Layer 11 of a small transformer language model trained on English Wikipedia (15 layers, counted from 0, width 96).
A neuron's activation on a vector x is SiLU(gate . x) times (in . x), where the dot is the dot product.

Input weights of the MLP neurons that the questions are about. A number n stands for n times 0.0078.
n6 gate: -71 7 -37 8 49 13 29 18 -34 19 37 -6 -25 -28 15 -29 73 -24 -11 18 -12 -40 49 49 -32 -33 76 23 -5 31 4 17 18 16 26 -28 17 -53 -7 15 34 -54 12 5 8 88 12 2 -5 25 -3 -23 64 -63 -20 51 -45 7 10 -10 17 0 2 -38 24 20 4 20 12 4 -26 5 -20 8 -1 -32 -37 -5 22 -16 14 -12 -16 -26 -14 -26 20 -46 -26 17 -10 -25 -69 1 -10 -7
n13 gate: 19 -2 -16 -5 5 2 29 12 -1 44 -16 -55 28 -13 28 -2 -43 -15 -11 -33 -5 26 -46 -10 -13 -15 -23 -10 2 -18 -19 29 -2 9 21 -28 32 47 -10 -11 37 43 55 26 68 -1 8 22 9 1 -33 -19 10 28 -2 17 13 -27 -28 15 8 -44 27 -61 6 23 -3 -3 31 2 -7 -53 -11 -1 5 -15 -40 -29 24 37 41 6 20 -3 -7 7 -1 -63 -3 12 -31 28 -65 2 -9 -6
n21 gate: -54 22 10 -17 6 -36 4 27 -48 -6 34 -29 5 -40 -37 32 28 -6 -10 37 2 -18 42 -27 7 57 -11 -56 -5 55 41 15 50 5 41 -11 6 67 16 -46 -22 -12 53 39 68 17 -28 -19 -26 33 -29 -5 -4 -4 2 23 -33 0 -13 -19 21 4 -73 26 3 14 31 20 -40 -31 -16 15 7 11 24 18 4 0 -14 -19 -5 68 -43 -17 -3 37 1 -9 -70 -13 27 -67 -16 6 12 41
n37 gate: -44 -47 36 -36 -29 -7 6 -21 -67 -13 -48 32 -21 42 -1 -48 -34 20 20 -7 28 -21 -9 -16 -18 -90 28 15 -25 -8 -2 -27 8 -12 -33 10 83 -21 -2 -2 -34 -6 17 -1 -67 -65 30 -13 32 -19 -44 -30 14 1 1 -9 27 -23 -3 -9 15 -22 -27 42 -14 27 35 21 -65 -19 -14 -6 24 -16 -31 -8 17 56 -54 5 -12 39 24 29 5 -30 -6 34 -38 -36 1 -40 11 21 45 -42
n59 gate: -32 27 14 -10 -32 31 -22 34 17 26 18 -19 15 -24 -2 55 -30 -6 -27 -17 -46 -22 3 41 -31 25 -13 2 14 -35 -12 -29 48 6 3 -41 -2 69 -25 4 38 36 23 3 16 15 -58 38 14 -6 -15 -27 39 11 -7 -18 -37 45 -16 20 -2 -7 21 7 -33 -11 -11 24 24 -25 -14 -15 19 2 -27 21 21 -6 -6 -19 25 -3 -15 57 -15 -17 -46 -74 -6 37 9 43 -14 -27 16 -26
n81 gate: 2 14 -27 -30 -9 -2 41 6 -8 -12 21 -5 -22 -27 -4 3 -8 10 -28 -13 -9 -19 26 -12 -22 38 22 56 16 -24 -9 40 35 6 20 12 1 0 -46 13 11 3 60 -62 17 51 -33 -38 -26 43 34 -39 8 -12 -4 45 17 -8 -94 8 -34 6 -50 -22 12 37 29 8 -53 -64 48 8 28 1 -14 6 -4 3 -3 12 25 32 -33 1 24 32 4 13 11 74 64 6 -2 27 -26 2
n97 gate: -19 -27 34 -46 15 -10 -38 12 -14 19 -2 0 21 -24 -46 1 19 55 -2 52 0 10 16 -21 56 27 9 13 -60 -85 23 -4 -12 18 41 -6 33 -53 12 -5 -13 -1 -8 5 -26 50 -27 -77 44 36 32 -15 -41 -13 19 35 -14 -27 30 29 -32 -43 -2 -25 58 -46 -57 -9 40 -34 16 -8 31 -53 -23 -6 -43 -55 -34 22 -14 40 1 24 31 -26 9 12 -26 5 -2 84 10 -3 33 62
n113 gate: -6 2 -28 2 27 -25 -24 -8 -17 5 -13 -11 -11 -8 -58 -5 -35 38 6 9 20 2 3 35 7 23 54 0 -31 -10 14 -47 -27 11 24 14 29 -18 14 -7 30 -18 15 11 8 2 24 -23 -21 -18 -19 -17 20 9 46 21 -6 -26 11 -45 -7 55 28 46 14 51 26 -23 -39 2 -53 35 -6 29 34 20 -28 -17 28 32 47 30 -26 35 -57 18 7 -24 17 18 -16 -46 -47 -5 15 15
n124 gate: 45 -8 10 -27 -1 47 -37 7 -35 -40 21 -30 20 34 -5 1 1 39 -32 25 -41 37 30 26 -6 17 -38 -16 17 32 -70 -42 -37 -50 2 46 46 -33 57 16 -20 5 -16 8 -27 46 -20 -8 19 0 -21 7 -7 5 -36 15 -72 -44 17 3 -11 -37 -15 13 -34 -1 8 -70 17 -56 -1 2 17 -1 3 -17 3 -11 -6 -32 25 13 -8 -19 40 19 0 68 7 -29 -61 44 23 -29 22 -27
n128 gate: 34 13 3 -3 22 8 -35 -20 17 -52 28 22 -4 32 15 24 -52 -33 1 0 -45 -28 -24 25 -26 25 -18 20 35 -47 28 -2 -11 -31 -41 4 -1 57 15 -8 25 21 24 -27 4 -30 35 28 63 9 -25 -43 42 -26 -39 36 -32 24 19 -43 -49 22 30 -41 13 1 -74 -36 -3 12 -11 -10 14 78 31 21 3 47 -19 23 13 -31 -25 42 5 -12 27 23 -36 9 2 4 38 52 -10 10
n147 gate: -50 -31 -12 -15 23 -48 53 -20 -39 50 25 2 6 0 -41 24 11 5 62 -49 -5 19 -32 -27 7 -57 -61 50 -12 24 33 59 11 -89 -47 3 -5 10 9 -20 -8 16 21 19 49 -17 10 -57 37 23 -1 7 6 -1 11 -6 -20 -42 -36 5 40 -7 37 37 -7 1 72 -13 4 -33 16 29 -30 3 -10 19 27 50 -34 35 7 -26 6 -41 28 45 -4 -47 -32 -18 22 -20 -3 47 -28 27
n161 gate: 22 23 1 23 12 25 -20 -40 -27 -6 42 -37 30 48 -11 34 19 -33 -40 -9 15 -18 -33 -19 -6 17 16 18 2 13 1 26 -1 2 28 -2 -9 -8 47 14 32 -47 -5 -4 -20 -17 -42 26 -20 30 -21 12 -23 -6 2 24 -8 -19 42 -10 35 -4 -22 -36 -39 18 6 -14 -4 0 10 -18 18 -17 11 -30 -6 -17 -25 4 -6 -3 6 -32 3 63 6 26 22 -35 -15 -8 39 -4 -21 -24
n163 gate: 4 10 -30 -38 -29 -25 44 -53 21 -4 25 28 6 -57 14 30 -6 12 40 -33 -56 -7 -32 -58 13 -33 -42 16 -4 -44 20 18 8 -19 -4 79 -5 17 -17 -24 -39 -11 2 31 -29 -16 28 -6 -2 31 -29 -10 -9 -2 -2 -4 30 -27 -9 -55 31 -16 -5 34 3 7 5 47 -38 4 34 -29 -16 11 -13 10 30 17 -34 0 28 2 -18 -48 11 33 9 2 34 24 16 33 16 35 0 -34
n6 in: -28 -1 3 43 -7 -2 -18 13 8 14 -56 -13 -57 -8 28 -26 0 -17 10 -7 30 24 -14 13 19 -57 53 -29 -20 -19 -23 9 -33 4 13 6 28 -10 -36 -32 2 33 -20 3 66 35 11 -23 10 6 14 -39 19 23 36 -37 44 -5 -9 29 -5 -45 46 -55 18 -8 -17 6 -1 -16 12 10 39 16 60 -28 -58 -7 1 -19 -1 23 2 15 56 -51 2 18 -26 14 43 0 -7 63 -20 12
n13 in: 35 18 9 25 5 2 -16 23 10 -25 10 63 4 39 -36 -41 -27 -38 -58 5 -41 5 -5 -43 -32 -15 18 26 43 -51 22 -26 16 -3 4 -31 7 0 -23 5 -10 -36 -22 21 1 7 -4 12 6 51 19 46 -40 -9 -45 14 -4 -20 -14 11 -11 -14 -37 -1 47 2 -9 -13 -9 -39 -22 15 52 10 -7 30 48 -27 2 1 26 -13 37 -34 -7 1 -24 -25 13 11 8 -17 3 -10 -22 -41
n21 in: -10 46 30 18 -44 -50 -25 -73 38 12 1 -9 -5 -11 19 -45 3 -23 12 50 27 -29 1 28 -37 -49 4 -10 2 -14 17 -24 13 -4 46 -2 -11 -65 18 5 8 -19 -13 -1 16 52 10 13 -30 -16 34 -22 44 -7 -27 7 -25 -62 1 -3 -12 25 4 -38 -3 21 3 8 -6 -2 -21 -6 30 -41 -8 23 47 23 -17 38 -22 -2 38 26 2 -5 39 10 44 46 42 22 -11 0 -1 -75
n37 in: -5 -3 1 46 14 -38 16 -45 16 -35 32 52 -15 18 17 3 8 6 16 -17 -68 19 32 30 -39 4 4 -9 2 -52 28 25 3 24 -70 16 -12 16 13 5 -32 -44 15 -33 29 36 -20 -68 -7 -30 -45 -23 4 26 -18 42 -1 -6 16 -8 -23 10 -30 -39 -26 -28 -13 31 -2 -2 -3 -36 37 -14 70 21 -24 -20 3 -17 -15 -9 13 5 8 -30 22 44 2 -3 19 66 59 -14 16 -3
n59 in: -16 16 -52 -15 7 26 -40 -20 3 8 34 2 -47 -17 -19 -1 -19 22 -24 -35 -42 8 -29 -3 -30 -28 27 23 -54 -24 -27 5 -7 7 -22 6 51 -13 -3 -13 41 -49 -33 30 -5 5 17 -20 -3 -14 -1 45 -30 -10 -8 -8 17 -38 -7 -22 20 21 -43 -6 -15 3 21 -25 12 -45 31 -5 -1 8 -9 -23 46 -36 5 15 2 9 -39 -5 36 13 48 26 -28 -52 30 -14 -7 5 -10 -12
n81 in: -19 -61 -3 29 5 13 20 17 -22 -20 0 -11 21 -24 -3 0 17 -21 -53 31 36 1 -28 -13 13 -52 39 18 13 45 9 -5 13 5 -40 0 -11 39 4 43 34 -9 -28 41 24 22 25 -44 39 -11 -10 8 -4 -18 38 -15 -10 41 -5 -70 45 -30 8 10 16 26 -30 -28 9 -27 13 10 65 23 18 -21 -14 8 20 -28 -43 -24 -51 1 -21 -77 -18 19 -17 -36 -51 10 31 -30 -43 -12
n97 in: -15 8 63 26 -25 54 -35 -3 -18 10 -30 -16 36 -24 0 28 13 -10 -24 74 13 9 7 7 -23 8 26 55 -83 -37 21 14 28 27 -18 3 19 1 22 18 -47 8 13 -13 -18 19 23 36 -28 -3 7 -30 -36 59 -30 -21 18 -15 -8 -68 5 -21 -6 58 -21 32 38 -44 -5 36 31 -36 -16 -32 4 33 12 -9 30 -5 -40 9 -6 -2 22 -75 2 -27 13 -1 8 14 3 -2 -25 15
n113 in: 5 19 -48 -17 -42 -26 -1 17 -34 1 -13 -1 4 31 -6 -16 -56 5 -22 18 -18 34 16 -6 -2 46 -8 19 -28 11 -4 -19 22 15 21 -5 37 -7 -33 -39 -21 32 30 1 -37 -11 45 -14 -1 -31 -9 -3 35 42 1 1 -6 23 8 29 5 48 7 -23 -26 31 -16 -17 -6 -11 54 35 4 -18 16 14 -32 8 -31 1 -10 2 57 11 34 -14 -3 -11 13 26 10 -2 -8 37 21 -9
n124 in: -13 14 -2 11 37 -43 14 38 -14 -20 16 -16 2 -47 -1 9 33 -90 -13 -2 -2 -18 -59 42 12 54 13 -40 -3 22 30 12 14 -26 66 6 -13 -6 -55 19 3 -9 19 34 -7 12 -10 17 17 23 3 13 -29 58 1 -23 -3 -55 -5 10 -3 13 3 -12 33 -1 -15 36 37 54 -31 -10 -22 11 30 7 -31 -16 58 -10 -35 -31 -17 -19 8 -13 -41 -30 35 19 14 69 -2 37 -28 9
n128 in: -8 18 -22 -35 1 -3 -21 37 25 30 -20 17 -3 28 43 -36 9 32 -32 4 33 45 30 7 2 24 6 23 17 16 2 -33 14 26 21 10 -14 58 31 -21 12 -5 1 -21 15 -6 45 71 14 16 -43 -6 -13 21 -50 -13 -49 -73 -16 -15 -62 61 -23 -15 -3 -22 -54 -25 6 8 21 42 -34 47 -25 19 5 -10 24 39 -5 14 -19 -3 -7 -2 3 -9 34 -11 2 -2 -13 7 -20 32
n147 in: 5 -15 -5 48 19 -62 46 -41 -32 -22 13 37 -10 -9 -15 -22 9 -10 67 13 0 -4 -53 -27 -21 9 10 37 4 33 -12 13 32 8 25 -17 12 24 2 3 2 24 -18 -11 2 -29 54 -65 26 -10 12 25 -52 -5 22 -18 23 -14 26 3 -1 33 71 20 9 -12 13 -9 -13 81 6 -3 -20 9 -6 -6 28 6 23 26 -2 -32 4 7 15 81 -5 -19 -27 -2 1 8 0 7 6 24
n161 in: -45 -34 40 6 -12 -21 -2 47 -1 27 31 -14 -35 -37 -10 26 8 35 19 -19 -11 -1 14 2 57 -5 -14 9 -45 -4 5 -13 -24 -17 -14 39 41 18 -51 -24 5 14 53 11 27 35 -17 2 7 -2 40 52 52 17 -17 -41 10 15 -62 -2 5 2 20 19 2 -21 6 33 -22 7 2 10 0 21 2 30 9 2 66 11 -15 -46 15 17 23 -72 -1 20 -22 11 26 -19 0 -9 -2 25
n163 in: 23 12 28 -32 -53 4 -19 8 19 -12 -32 -2 -43 34 9 -20 -42 -25 -49 -35 24 -23 -6 -25 -15 11 -14 25 -1 -37 20 -19 5 -46 -2 -4 17 55 1 -22 -19 7 -18 -21 -19 -7 25 36 -5 9 0 43 -27 -4 -29 7 -9 -13 -15 -60 43 31 -30 -19 3 10 9 27 -17 -18 8 -21 22 58 -34 2 37 -27 -24 0 23 19 15 -7 48 39 -13 11 44 -9 -16 -7 -24 13 -50 -15

Each question shows a token from some text and the vector x that enters the MLP there. A number n stands for n times 0.034.

" P": -16 17 -16 9 -55 4 -4 33 -32 -9 8 1 17 -8 9 -5 -6 29 -28 3 2 -17 -22 10 -16 -4 -43 -14 -24 8 0 1 3 12 24 13 -44 6 -8 1 -26 3 -14 4 29 12 -11 6 7 3 -15 13 -2 1 3 4 31 6 -30 13 33 6 18 10 -4 33 -6 -27 -3 -5 -12 27 -14 -21 14 34 22 -30 39 -14 10 -9 -4 -11 23 -27 29 -3 -31 -16 -7 7 14 -19 -26 2
The most active neuron and its activation: n59, at about 0.66

"ed": 54 5 5 -26 11 7 -7 32 13 2 -10 -30 4 -18 -21 22 23 9 -20 2 -23 3 7 -4 2 -11 11 16 -5 -19 12 13 -4 -16 28 -3 -30 -31 -36 -2 13 -12 -12 -9 -26 -21 -40 -19 -17 -9 1 30 -5 -36 -31 -31 -7 17 -1 -7 -7 17 3 -1 -5 16 6 -20 -19 16 24 -28 -18 -46 -5 33 -14 3 9 -13 -8 -1 38 4 -12 13 2 8 -17 -15 -11 -9 -1 -15 -11 5
Which of these neurons fires most? n97

"an": -2 9 -7 -11 -20 -5 -19 3 0 -14 13 -14 13 20 11 -9 7 12 -9 -12 -20 10 -24 -16 43 -25 23 0 -10 -13 -7 -8 -15 17 -4 -1 -15 -8 6 -3 38 -11 -28 -6 -10 -16 14 -13 -3 -3 -16 25 60 33 24 -4 9 -8 -5 5 -12 6 -10 27 3 32 2 18 -3 9 23 -24 -2 -56 23 44 10 -22 35 12 -1 -59 21 -5 9 -15 -18 0 -5 -2 28 -7 27 -4 -15 0
Which of these neurons fires most? n161

" of": 3 -5 6 -2 -19 -18 -13 14 28 1 13 -9 -38 -21 17 -12 8 -6 -22 -10 -21 -11 -16 -6 -3 10 21 16 -14 4 0 -12 2 -3 -16 6 -28 -9 -28 -11 -2 16 0 -8 -15 -15 2 8 20 -10 10 4 16 -5 25 26 4 -4 -17 6 0 24 8 1 -5 7 -9 4 -24 16 25 -84 11 -45 3 13 -13 7 -15 -6 -32 3 17 8 -2 9 9 -1 -24 -36 13 -17 -10 -5 3 -4
Which of these neurons fires most? n37

"er": 1 -20 -5 0 -30 4 6 25 -15 3 3 -10 40 -6 -4 -18 -9 -28 -37 -8 -3 18 -14 -23 10 -26 1 4 -54 6 -5 16 6 -19 -7 -5 -5 -28 13 -34 11 21 -21 24 19 7 36 6 -15 -1 -15 7 -14 25 -52 -22 10 16 -24 18 -8 -2 15 29 -37 9 -31 9 1 -10 -17 6 42 -17 26 18 -9 -28 -3 -8 -3 -54 24 -21 11 -1 23 14 1 -21 -4 -3 20 16 6 -34
Which of these neurons fires most? n13

" a": -5 -5 -17 18 19 15 -15 14 6 -11 -12 3 2 -22 2 -7 -10 3 -2 -10 -6 8 -21 -16 34 -5 36 -18 -26 -15 16 4 6 21 3 -28 -25 1 -9 -6 -14 32 7 -12 -1 10 8 12 -3 -29 7 51 -4 25 -5 -13 -3 -8 -6 3 4 -14 -33 7 -23 23 -5 -12 -6 -12 -20 -56 14 -35 -9 -3 -21 -15 15 13 -23 26 -20 18 -1 1 46 1 -19 -18 -16 -7 40 -46 -13 -12
Which of these neurons fires most? n97

"-": 27 -12 1 -1 -1 23 -5 31 -3 10 34 2 31 -30 -53 -7 -33 3 -16 16 25 2 -28 -15 -23 8 16 -21 -4 20 31 -5 18 -27 -2 7 -26 8 0 1 -3 -19 10 31 31 11 -9 -15 -28 -11 -9 -32 5 -34 -9 11 26 15 -21 12 22 40 -18 16 -14 5 -37 0 3 7 12 -3 16 -28 -8 -8 10 10 -5 27 -24 1 11 19 3 33 -1 14 5 -2 -7 -24 -18 4 0 -10
Which of these neurons fires most? n21

"l": 4 60 22 11 -48 -8 4 22 15 -5 6 -23 18 -18 -5 -38 15 16 15 -16 -2 24 -8 1 -12 2 -14 3 16 -13 20 -11 -24 43 3 -6 -28 -1 -35 -20 -8 -14 -26 -13 3 -6 7 -26 0 0 -24 22 21 -15 25 19 29 8 -19 35 13 15 -16 -2 -12 7 -4 -22 -15 -6 -2 5 17 -21 -14 40 -1 -11 13 -2 2 -2 5 -2 -4 -12 -26 -8 11 -4 -5 18 7 2 3 -18
Which of these neurons fires most? n147

"ins": -39 -25 2 20 -16 -28 27 33 -7 -30 19 -8 7 32 -15 8 4 2 -18 -5 -4 7 -13 -8 9 21 10 -15 2 -44 13 27 -8 -5 -19 1 -16 -25 17 11 -17 -36 -12 -12 4 -17 24 2 40 -3 -25 20 15 -9 2 -6 21 -4 -8 0 22 2 8 27 -11 -53 -9 -20 11 35 -29 15 -8 -23 -8 -3 -12 -13 31 -39 -23 -20 -1 39 10 34 13 13 8 11 -7 7 50 2 11 33
Which three neurons fire most, strongest first? n147, n21, n161

" 18": -9 12 -24 2 2 0 20 35 2 -6 -5 -12 7 12 -26 -28 -4 32 27 10 -26 -10 -51 26 -1 -21 -11 -18 1 18 0 11 -7 7 1 44 -18 -8 -20 -13 -2 10 13 -10 12 -3 27 27 18 -12 -16 24 -5 9 41 1 21 10 10 15 19 14 0 -8 -32 6 9 -10 -11 28 26 9 20 -34 21 -4 -5 17 22 -33 8 -1 -18 -1 -6 -16 17 -1 15 13 -10 -36 1 -32 -7 11
The most active neuron and its activation: n113, at about 1.5

" V": 4 35 1 -1 -44 -14 15 18 -4 -13 4 1 -6 -11 -9 -24 18 13 -23 6 30 -23 -5 -23 -52 19 -19 -19 -25 11 17 -13 1 32 2 30 -39 -5 -1 -28 -34 -8 -37 -3 2 -11 -13 3 21 7 -16 13 -4 -16 -6 -13 -5 -8 -17 2 3 -2 19 -11 -6 11 -16 -21 -24 18 -16 22 23 -1 23 33 13 -30 46 -3 17 -2 6 -18 2 -5 8 -6 -24 -10 12 21 -8 -7 16 13
The most active neuron and its activation: n21, at about 1.7

"it": 5 -24 18 -7 -2 -16 -10 40 -15 4 19 -1 42 20 -8 -18 9 -23 -50 -15 -6 8 -5 10 22 -35 1 -14 10 -1 -29 -4 6 -13 7 -32 -34 -1 14 -21 -31 -3 -21 8 -8 -31 -3 -15 -7 12 15 3 17 48 -33 -48 5 34 -25 15 -21 23 -22 6 -6 -12 -24 -29 -14 5 -6 -14 -9 -21 6 14 -7 -16 21 13 3 0 28 -7 -15 13 1 1 39 18 -18 -2 51 -14 -9 -16
The most active neuron and its activation: n124, at about 1.2

"u": -33 15 -6 12 -35 -10 -14 12 20 12 -13 -11 -16 -2 16 -11 -24 -3 0 -29 15 12 -12 -31 34 2 14 -16 -2 -6 -14 -5 1 41 -18 10 -44 0 -13 -7 20 -2 -21 -1 -13 3 -10 -6 17 8 -12 7 40 -6 -36 -3 -1 12 -16 3 15 25 5 7 -12 18 24 -29 -12 -6 31 -19 0 -39 32 -2 18 12 20 5 -5 -8 -20 -49 -17 -5 -1 10 7 8 4 16 1 7 -7 41
The most active neuron and its activation: n81, at about 0.41

" M": 13 8 -11 9 -43 8 29 41 -2 6 21 -15 24 -1 -5 -22 12 5 -25 6 33 -11 -12 3 -29 7 -18 9 -3 -17 -7 8 -25 25 -6 39 -33 -11 22 -10 -12 -14 -52 4 20 27 -30 2 2 -20 -5 23 -20 -1 -3 -6 30 -4 -17 10 -9 3 -4 13 -9 20 -12 8 -14 18 -12 10 -11 -6 2 0 -16 2 36 -33 1 -53 9 -2 3 7 21 -9 6 -19 17 -23 11 0 16 12
The most active neuron and its activation: n161, at about 0.4

" with": 0 18 14 -7 -15 -17 -22 19 33 5 6 8 -28 -2 13 -26 6 3 -34 9 -32 -11 -10 -14 0 -3 11 5 -19 6 -1 -16 -27 2 -7 2 -21 0 -32 1 -19 21 -14 -6 -20 -25 25 -13 1 -22 -5 11 -2 7 26 11 17 2 -17 -2 -4 1 0 -6 -22 -18 -17 -2 -14 6 11 -79 -8 -35 19 18 -11 17 -35 -6 -20 -21 18 8 -16 21 18 -6 -30 -16 3 -10 -22 -5 -20 -9
The two highest activations, in order: n37, n163

"es": 27 -7 11 -18 -10 -3 -19 16 11 -15 -8 -3 -9 8 19 -17 0 -37 -17 -19 -26 -1 -9 -3 -18 2 6 -17 -14 2 26 -8 -13 -26 4 -8 -14 -9 -39 -17 -26 23 -28 -34 -43 -12 -13 1 5 -7 -7 -1 5 10 -6 -5 -13 24 -7 11 -23 10 -10 4 2 4 -10 -11 -6 12 37 -35 -2 -45 26 14 -16 10 -14 -12 -8 1 7 6 -22 11 -14 18 -40 -17 -8 -14 3 5 -41 -15
Which of these neurons fires most? n37

"\n": 9 11 16 11 15 12 4 -2 4 -5 15 -22 -28 -20 19 5 12 -3 -49 -9 -7 8 -9 -8 -11 10 -37 19 -4 -3 0 10 -26 7 -11 4 -52 -3 -20 -8 6 -10 -22 17 -6 24 6 8 12 4 33 18 -17 11 -2 -27 10 4 -6 36 19 2 1 -24 10 -1 -42 21 -3 -5 25 18 -19 -1 11 21 -6 9 -16 -1 -17 -16 2 11 -3 -10 31 -27 -3 12 0 -52 18 2 9 4
Which of these neurons fires most? n97

" N": 3 27 -29 -8 -45 4 13 28 26 -7 -3 -5 14 13 26 1 2 24 -38 2 27 -15 -6 1 0 -18 -3 7 -12 -9 27 -7 -21 10 1 14 -72 13 5 -4 -20 9 -23 16 9 21 -16 -1 17 -3 -3 12 -3 -3 9 -8 17 -10 -9 -1 0 21 -7 -1 -2 -6 -20 -24 0 -8 -18 -1 -11 -6 -4 38 -11 -3 39 -19 6 -21 2 10 0 11 1 -17 -7 -2 11 9 -13 -13 9 32
The most active neuron and its activation: n147, at about 0.39

"ad": -29 18 21 9 -17 4 3 32 10 -4 42 -13 8 10 0 15 0 34 12 -20 15 2 -22 -20 -19 -7 23 -18 10 -14 -5 -15 -30 38 25 1 -36 14 -11 -16 -1 -14 21 -13 22 -43 6 -10 -4 2 13 23 18 30 -8 2 18 -9 12 -2 -17 12 -18 4 -4 7 1 -23 -24 0 11 -10 6 -39 4 28 27 -36 24 -1 9 -13 16 -39 9 -11 14 5 6 8 -38 11 -16 1 -7 -7
Which of these neurons fires most? n13

"se": -11 -19 -3 8 12 13 12 30 10 0 5 -9 -10 -1 -16 0 -8 8 -33 7 26 14 -27 14 -23 -37 4 -2 17 18 -4 3 -11 4 -21 36 -8 -38 3 -9 24 -1 -7 11 -28 8 -16 -63 -9 -1 -6 -14 21 32 -52 4 5 -4 -6 46 25 11 -20 -11 -25 27 -44 -1 -30 -26 -1 -30 18 -12 -14 -2 -8 12 24 -11 21 13 2 -21 15 -11 -1 39 -25 23 -9 2 -14 -35 -11 -4
Which three neurons fire most, strongest first? n81, n37, n6

"ion": 7 -2 -11 -13 -2 4 -10 16 3 -18 8 -24 15 -10 -13 -10 7 1 -44 17 -36 -16 -17 -12 42 -16 7 15 -16 8 -9 18 1 20 12 -6 -17 -10 -25 -10 29 8 -16 -30 0 -5 -26 0 15 8 -16 14 -2 -10 -25 -20 15 8 9 -5 -5 21 16 -5 -3 13 2 -4 -37 -3 18 -8 -13 -59 3 -19 24 -10 25 -17 -15 -9 25 2 -16 -6 -17 33 17 -7 18 -10 -17 -15 16 22
The most active neuron and its activation: n161, at about 1.4

".": 8 40 -2 4 21 -3 -5 -7 1 -16 12 -11 -9 -6 -8 6 -1 -15 -26 25 38 -9 -5 -34 7 -1 -33 23 7 -2 -16 9 -9 5 -14 -28 -43 -9 -37 9 25 -17 0 -16 -2 4 7 2 5 5 28 24 -13 -15 6 -25 8 -10 -18 21 27 10 -13 3 -11 -1 -48 -2 -1 0 24 4 1 -32 7 13 9 10 -31 -10 -5 30 -23 12 0 5 37 7 24 -1 12 -26 -6 -7 -29 -3
Which of these neurons fires most? n81

" Y": -25 17 -27 2 -43 38 21 31 -18 1 -3 -22 -7 -8 6 -7 4 -8 -30 9 18 -10 -16 -2 -14 -5 -8 23 -4 -29 4 -12 -10 18 -25 30 -52 -10 1 11 -12 -7 -15 -8 -9 -4 -43 -11 17 -12 17 9 -20 13 -41 -6 15 5 -21 10 -1 16 16 17 -19 -16 -34 -10 -1 -14 -25 -26 2 -14 3 13 -8 -13 38 -31 -1 -29 -7 21 -2 23 -8 -22 6 7 11 6 -18 15 9 -5
The most active neuron and its activation: n147, at about 0.28

"ied": 34 5 15 2 0 -6 -9 30 7 5 6 -24 10 -23 2 6 15 -12 -8 -16 0 13 -3 -19 -6 -1 20 -16 -11 12 -17 6 9 -40 46 14 -11 -24 -41 5 5 -16 10 -28 -20 4 -17 -4 0 4 27 26 9 14 -22 -20 23 12 4 5 -12 6 -4 -33 -26 31 10 -14 -17 3 36 -38 16 -31 7 15 -23 -2 14 -20 -12 -4 12 2 13 15 -10 6 -40 -18 -8 1 16 3 -35 -35
Which three neurons fire most, strongest first? n161, n124, n128

"ages": 9 -21 -1 4 -12 -14 -3 28 20 -8 16 -8 12 29 13 -5 -18 -14 -51 -21 -20 -6 -14 -8 19 -9 2 -20 -13 18 19 26 -1 -1 16 -28 21 -21 -29 -11 -35 7 -33 -41 -4 -2 -11 -20 49 -20 -19 -1 2 13 -26 17 7 6 4 3 7 -12 -2 35 11 4 -10 0 -29 -11 6 -14 -3 -41 8 5 -7 -12 18 -4 -20 7 -1 -4 -22 15 -27 17 -29 2 -7 1 16 -8 -36 11
Which of these neurons fires most? n37

" T": 10 5 -33 12 -54 4 15 44 -11 -6 16 -3 -3 -9 -11 -9 -1 13 -49 5 38 -4 -25 -20 8 -7 -27 9 1 -17 20 1 -22 -2 -20 32 -47 -13 9 -15 -2 7 -7 9 23 7 -17 21 19 -24 -17 21 -5 5 -18 -4 36 3 -14 0 -1 -9 28 9 -7 23 -17 22 -29 -26 -13 -24 13 -12 4 11 12 -22 6 -13 6 -7 -22 8 7 4 22 -5 -10 -1 3 -9 1 -7 5 7
Which three neurons fire most, strongest first? n163, n81, n13

" L": -8 23 -29 7 -47 16 20 25 -20 -2 -1 -9 2 -4 -10 -15 6 13 -25 10 20 -6 -2 8 -2 0 -10 21 0 -14 17 7 -1 11 -10 26 -69 -14 -1 -8 -26 -2 -52 -5 -6 5 -1 0 12 -10 0 16 10 -9 -3 2 11 -13 -10 8 15 4 -9 -7 0 2 -10 -2 -14 4 -31 17 9 -14 -20 22 -3 -10 40 -7 2 -24 -19 -2 -1 16 11 -10 15 34 7 -8 26 -10 -17 5
Which of these neurons fires most? n81

" more": 6 -16 -3 -5 5 12 -10 25 11 -18 0 -6 28 -20 -10 -16 -19 6 -40 -7 -1 25 -19 -13 5 11 14 20 -28 21 -9 -12 -5 -8 16 -3 -8 10 -26 -6 -38 8 -8 -13 12 -8 -25 3 23 -20 18 14 -12 27 -2 -2 -34 3 -20 -21 1 -5 -13 11 -25 2 -11 12 -45 3 26 -37 24 -62 -6 -9 -11 2 -4 -24 -9 3 14 4 28 6 23 1 -28 -11 -9 -4 17 -2 -29 1
Which three neurons fire most, strongest first? n97, n81, n161

"z": 8 9 12 -21 -35 -8 -2 9 17 -35 -17 3 18 2 10 -9 0 27 -4 -16 27 19 3 -2 -21 0 15 -3 -26 9 22 1 4 55 -48 -14 -24 1 -27 -15 -6 14 -20 -22 26 -31 -16 -17 20 8 -7 18 18 -13 -17 -8 3 -1 13 -6 18 -2 4 -6 2 12 -23 -13 -20 -4 -10 10 22 -31 1 16 20 -31 21 -16 -3 6 39 -16 -14 -10 -13 21 1 19 -12 24 0 4 10 19
Which of these neurons fires most? n37

"4": 8 -2 -12 -1 5 -21 -13 12 -13 -15 -3 -28 15 -12 -6 -19 5 30 -20 -9 13 14 -26 24 -17 -3 -2 2 -9 14 8 4 -10 -13 -18 -30 -12 -10 -45 -6 37 23 -7 -18 -3 -11 1 -2 -7 -8 -14 32 15 13 -14 3 32 -7 14 34 15 -17 13 8 -14 0 -17 -14 -31 -13 26 -12 14 -45 -1 22 7 -8 18 -30 10 5 32 24 -11 -8 21 10 6 18 6 -39 18 -17 -5 10
The most active neuron and its activation: n128, at about 0.41

"artment": 13 27 -16 10 0 22 -8 -2 8 -5 11 -23 -5 1 -21 -39 -10 22 -26 10 -23 -10 -14 -14 11 -5 -5 -15 -28 8 -24 9 -25 18 4 -22 -6 -42 -34 -14 39 13 -20 -4 -8 4 -9 4 11 -12 -9 8 -37 -9 -21 -16 15 32 -3 22 -4 -6 17 3 3 -15 0 -15 -43 4 -13 -28 -6 -42 -25 11 -6 12 42 -1 -9 -9 22 -26 -17 16 -28 8 -2 -18 -10 -23 11 -1 -18 11
The most active neuron and its activation: n37, at about 0.62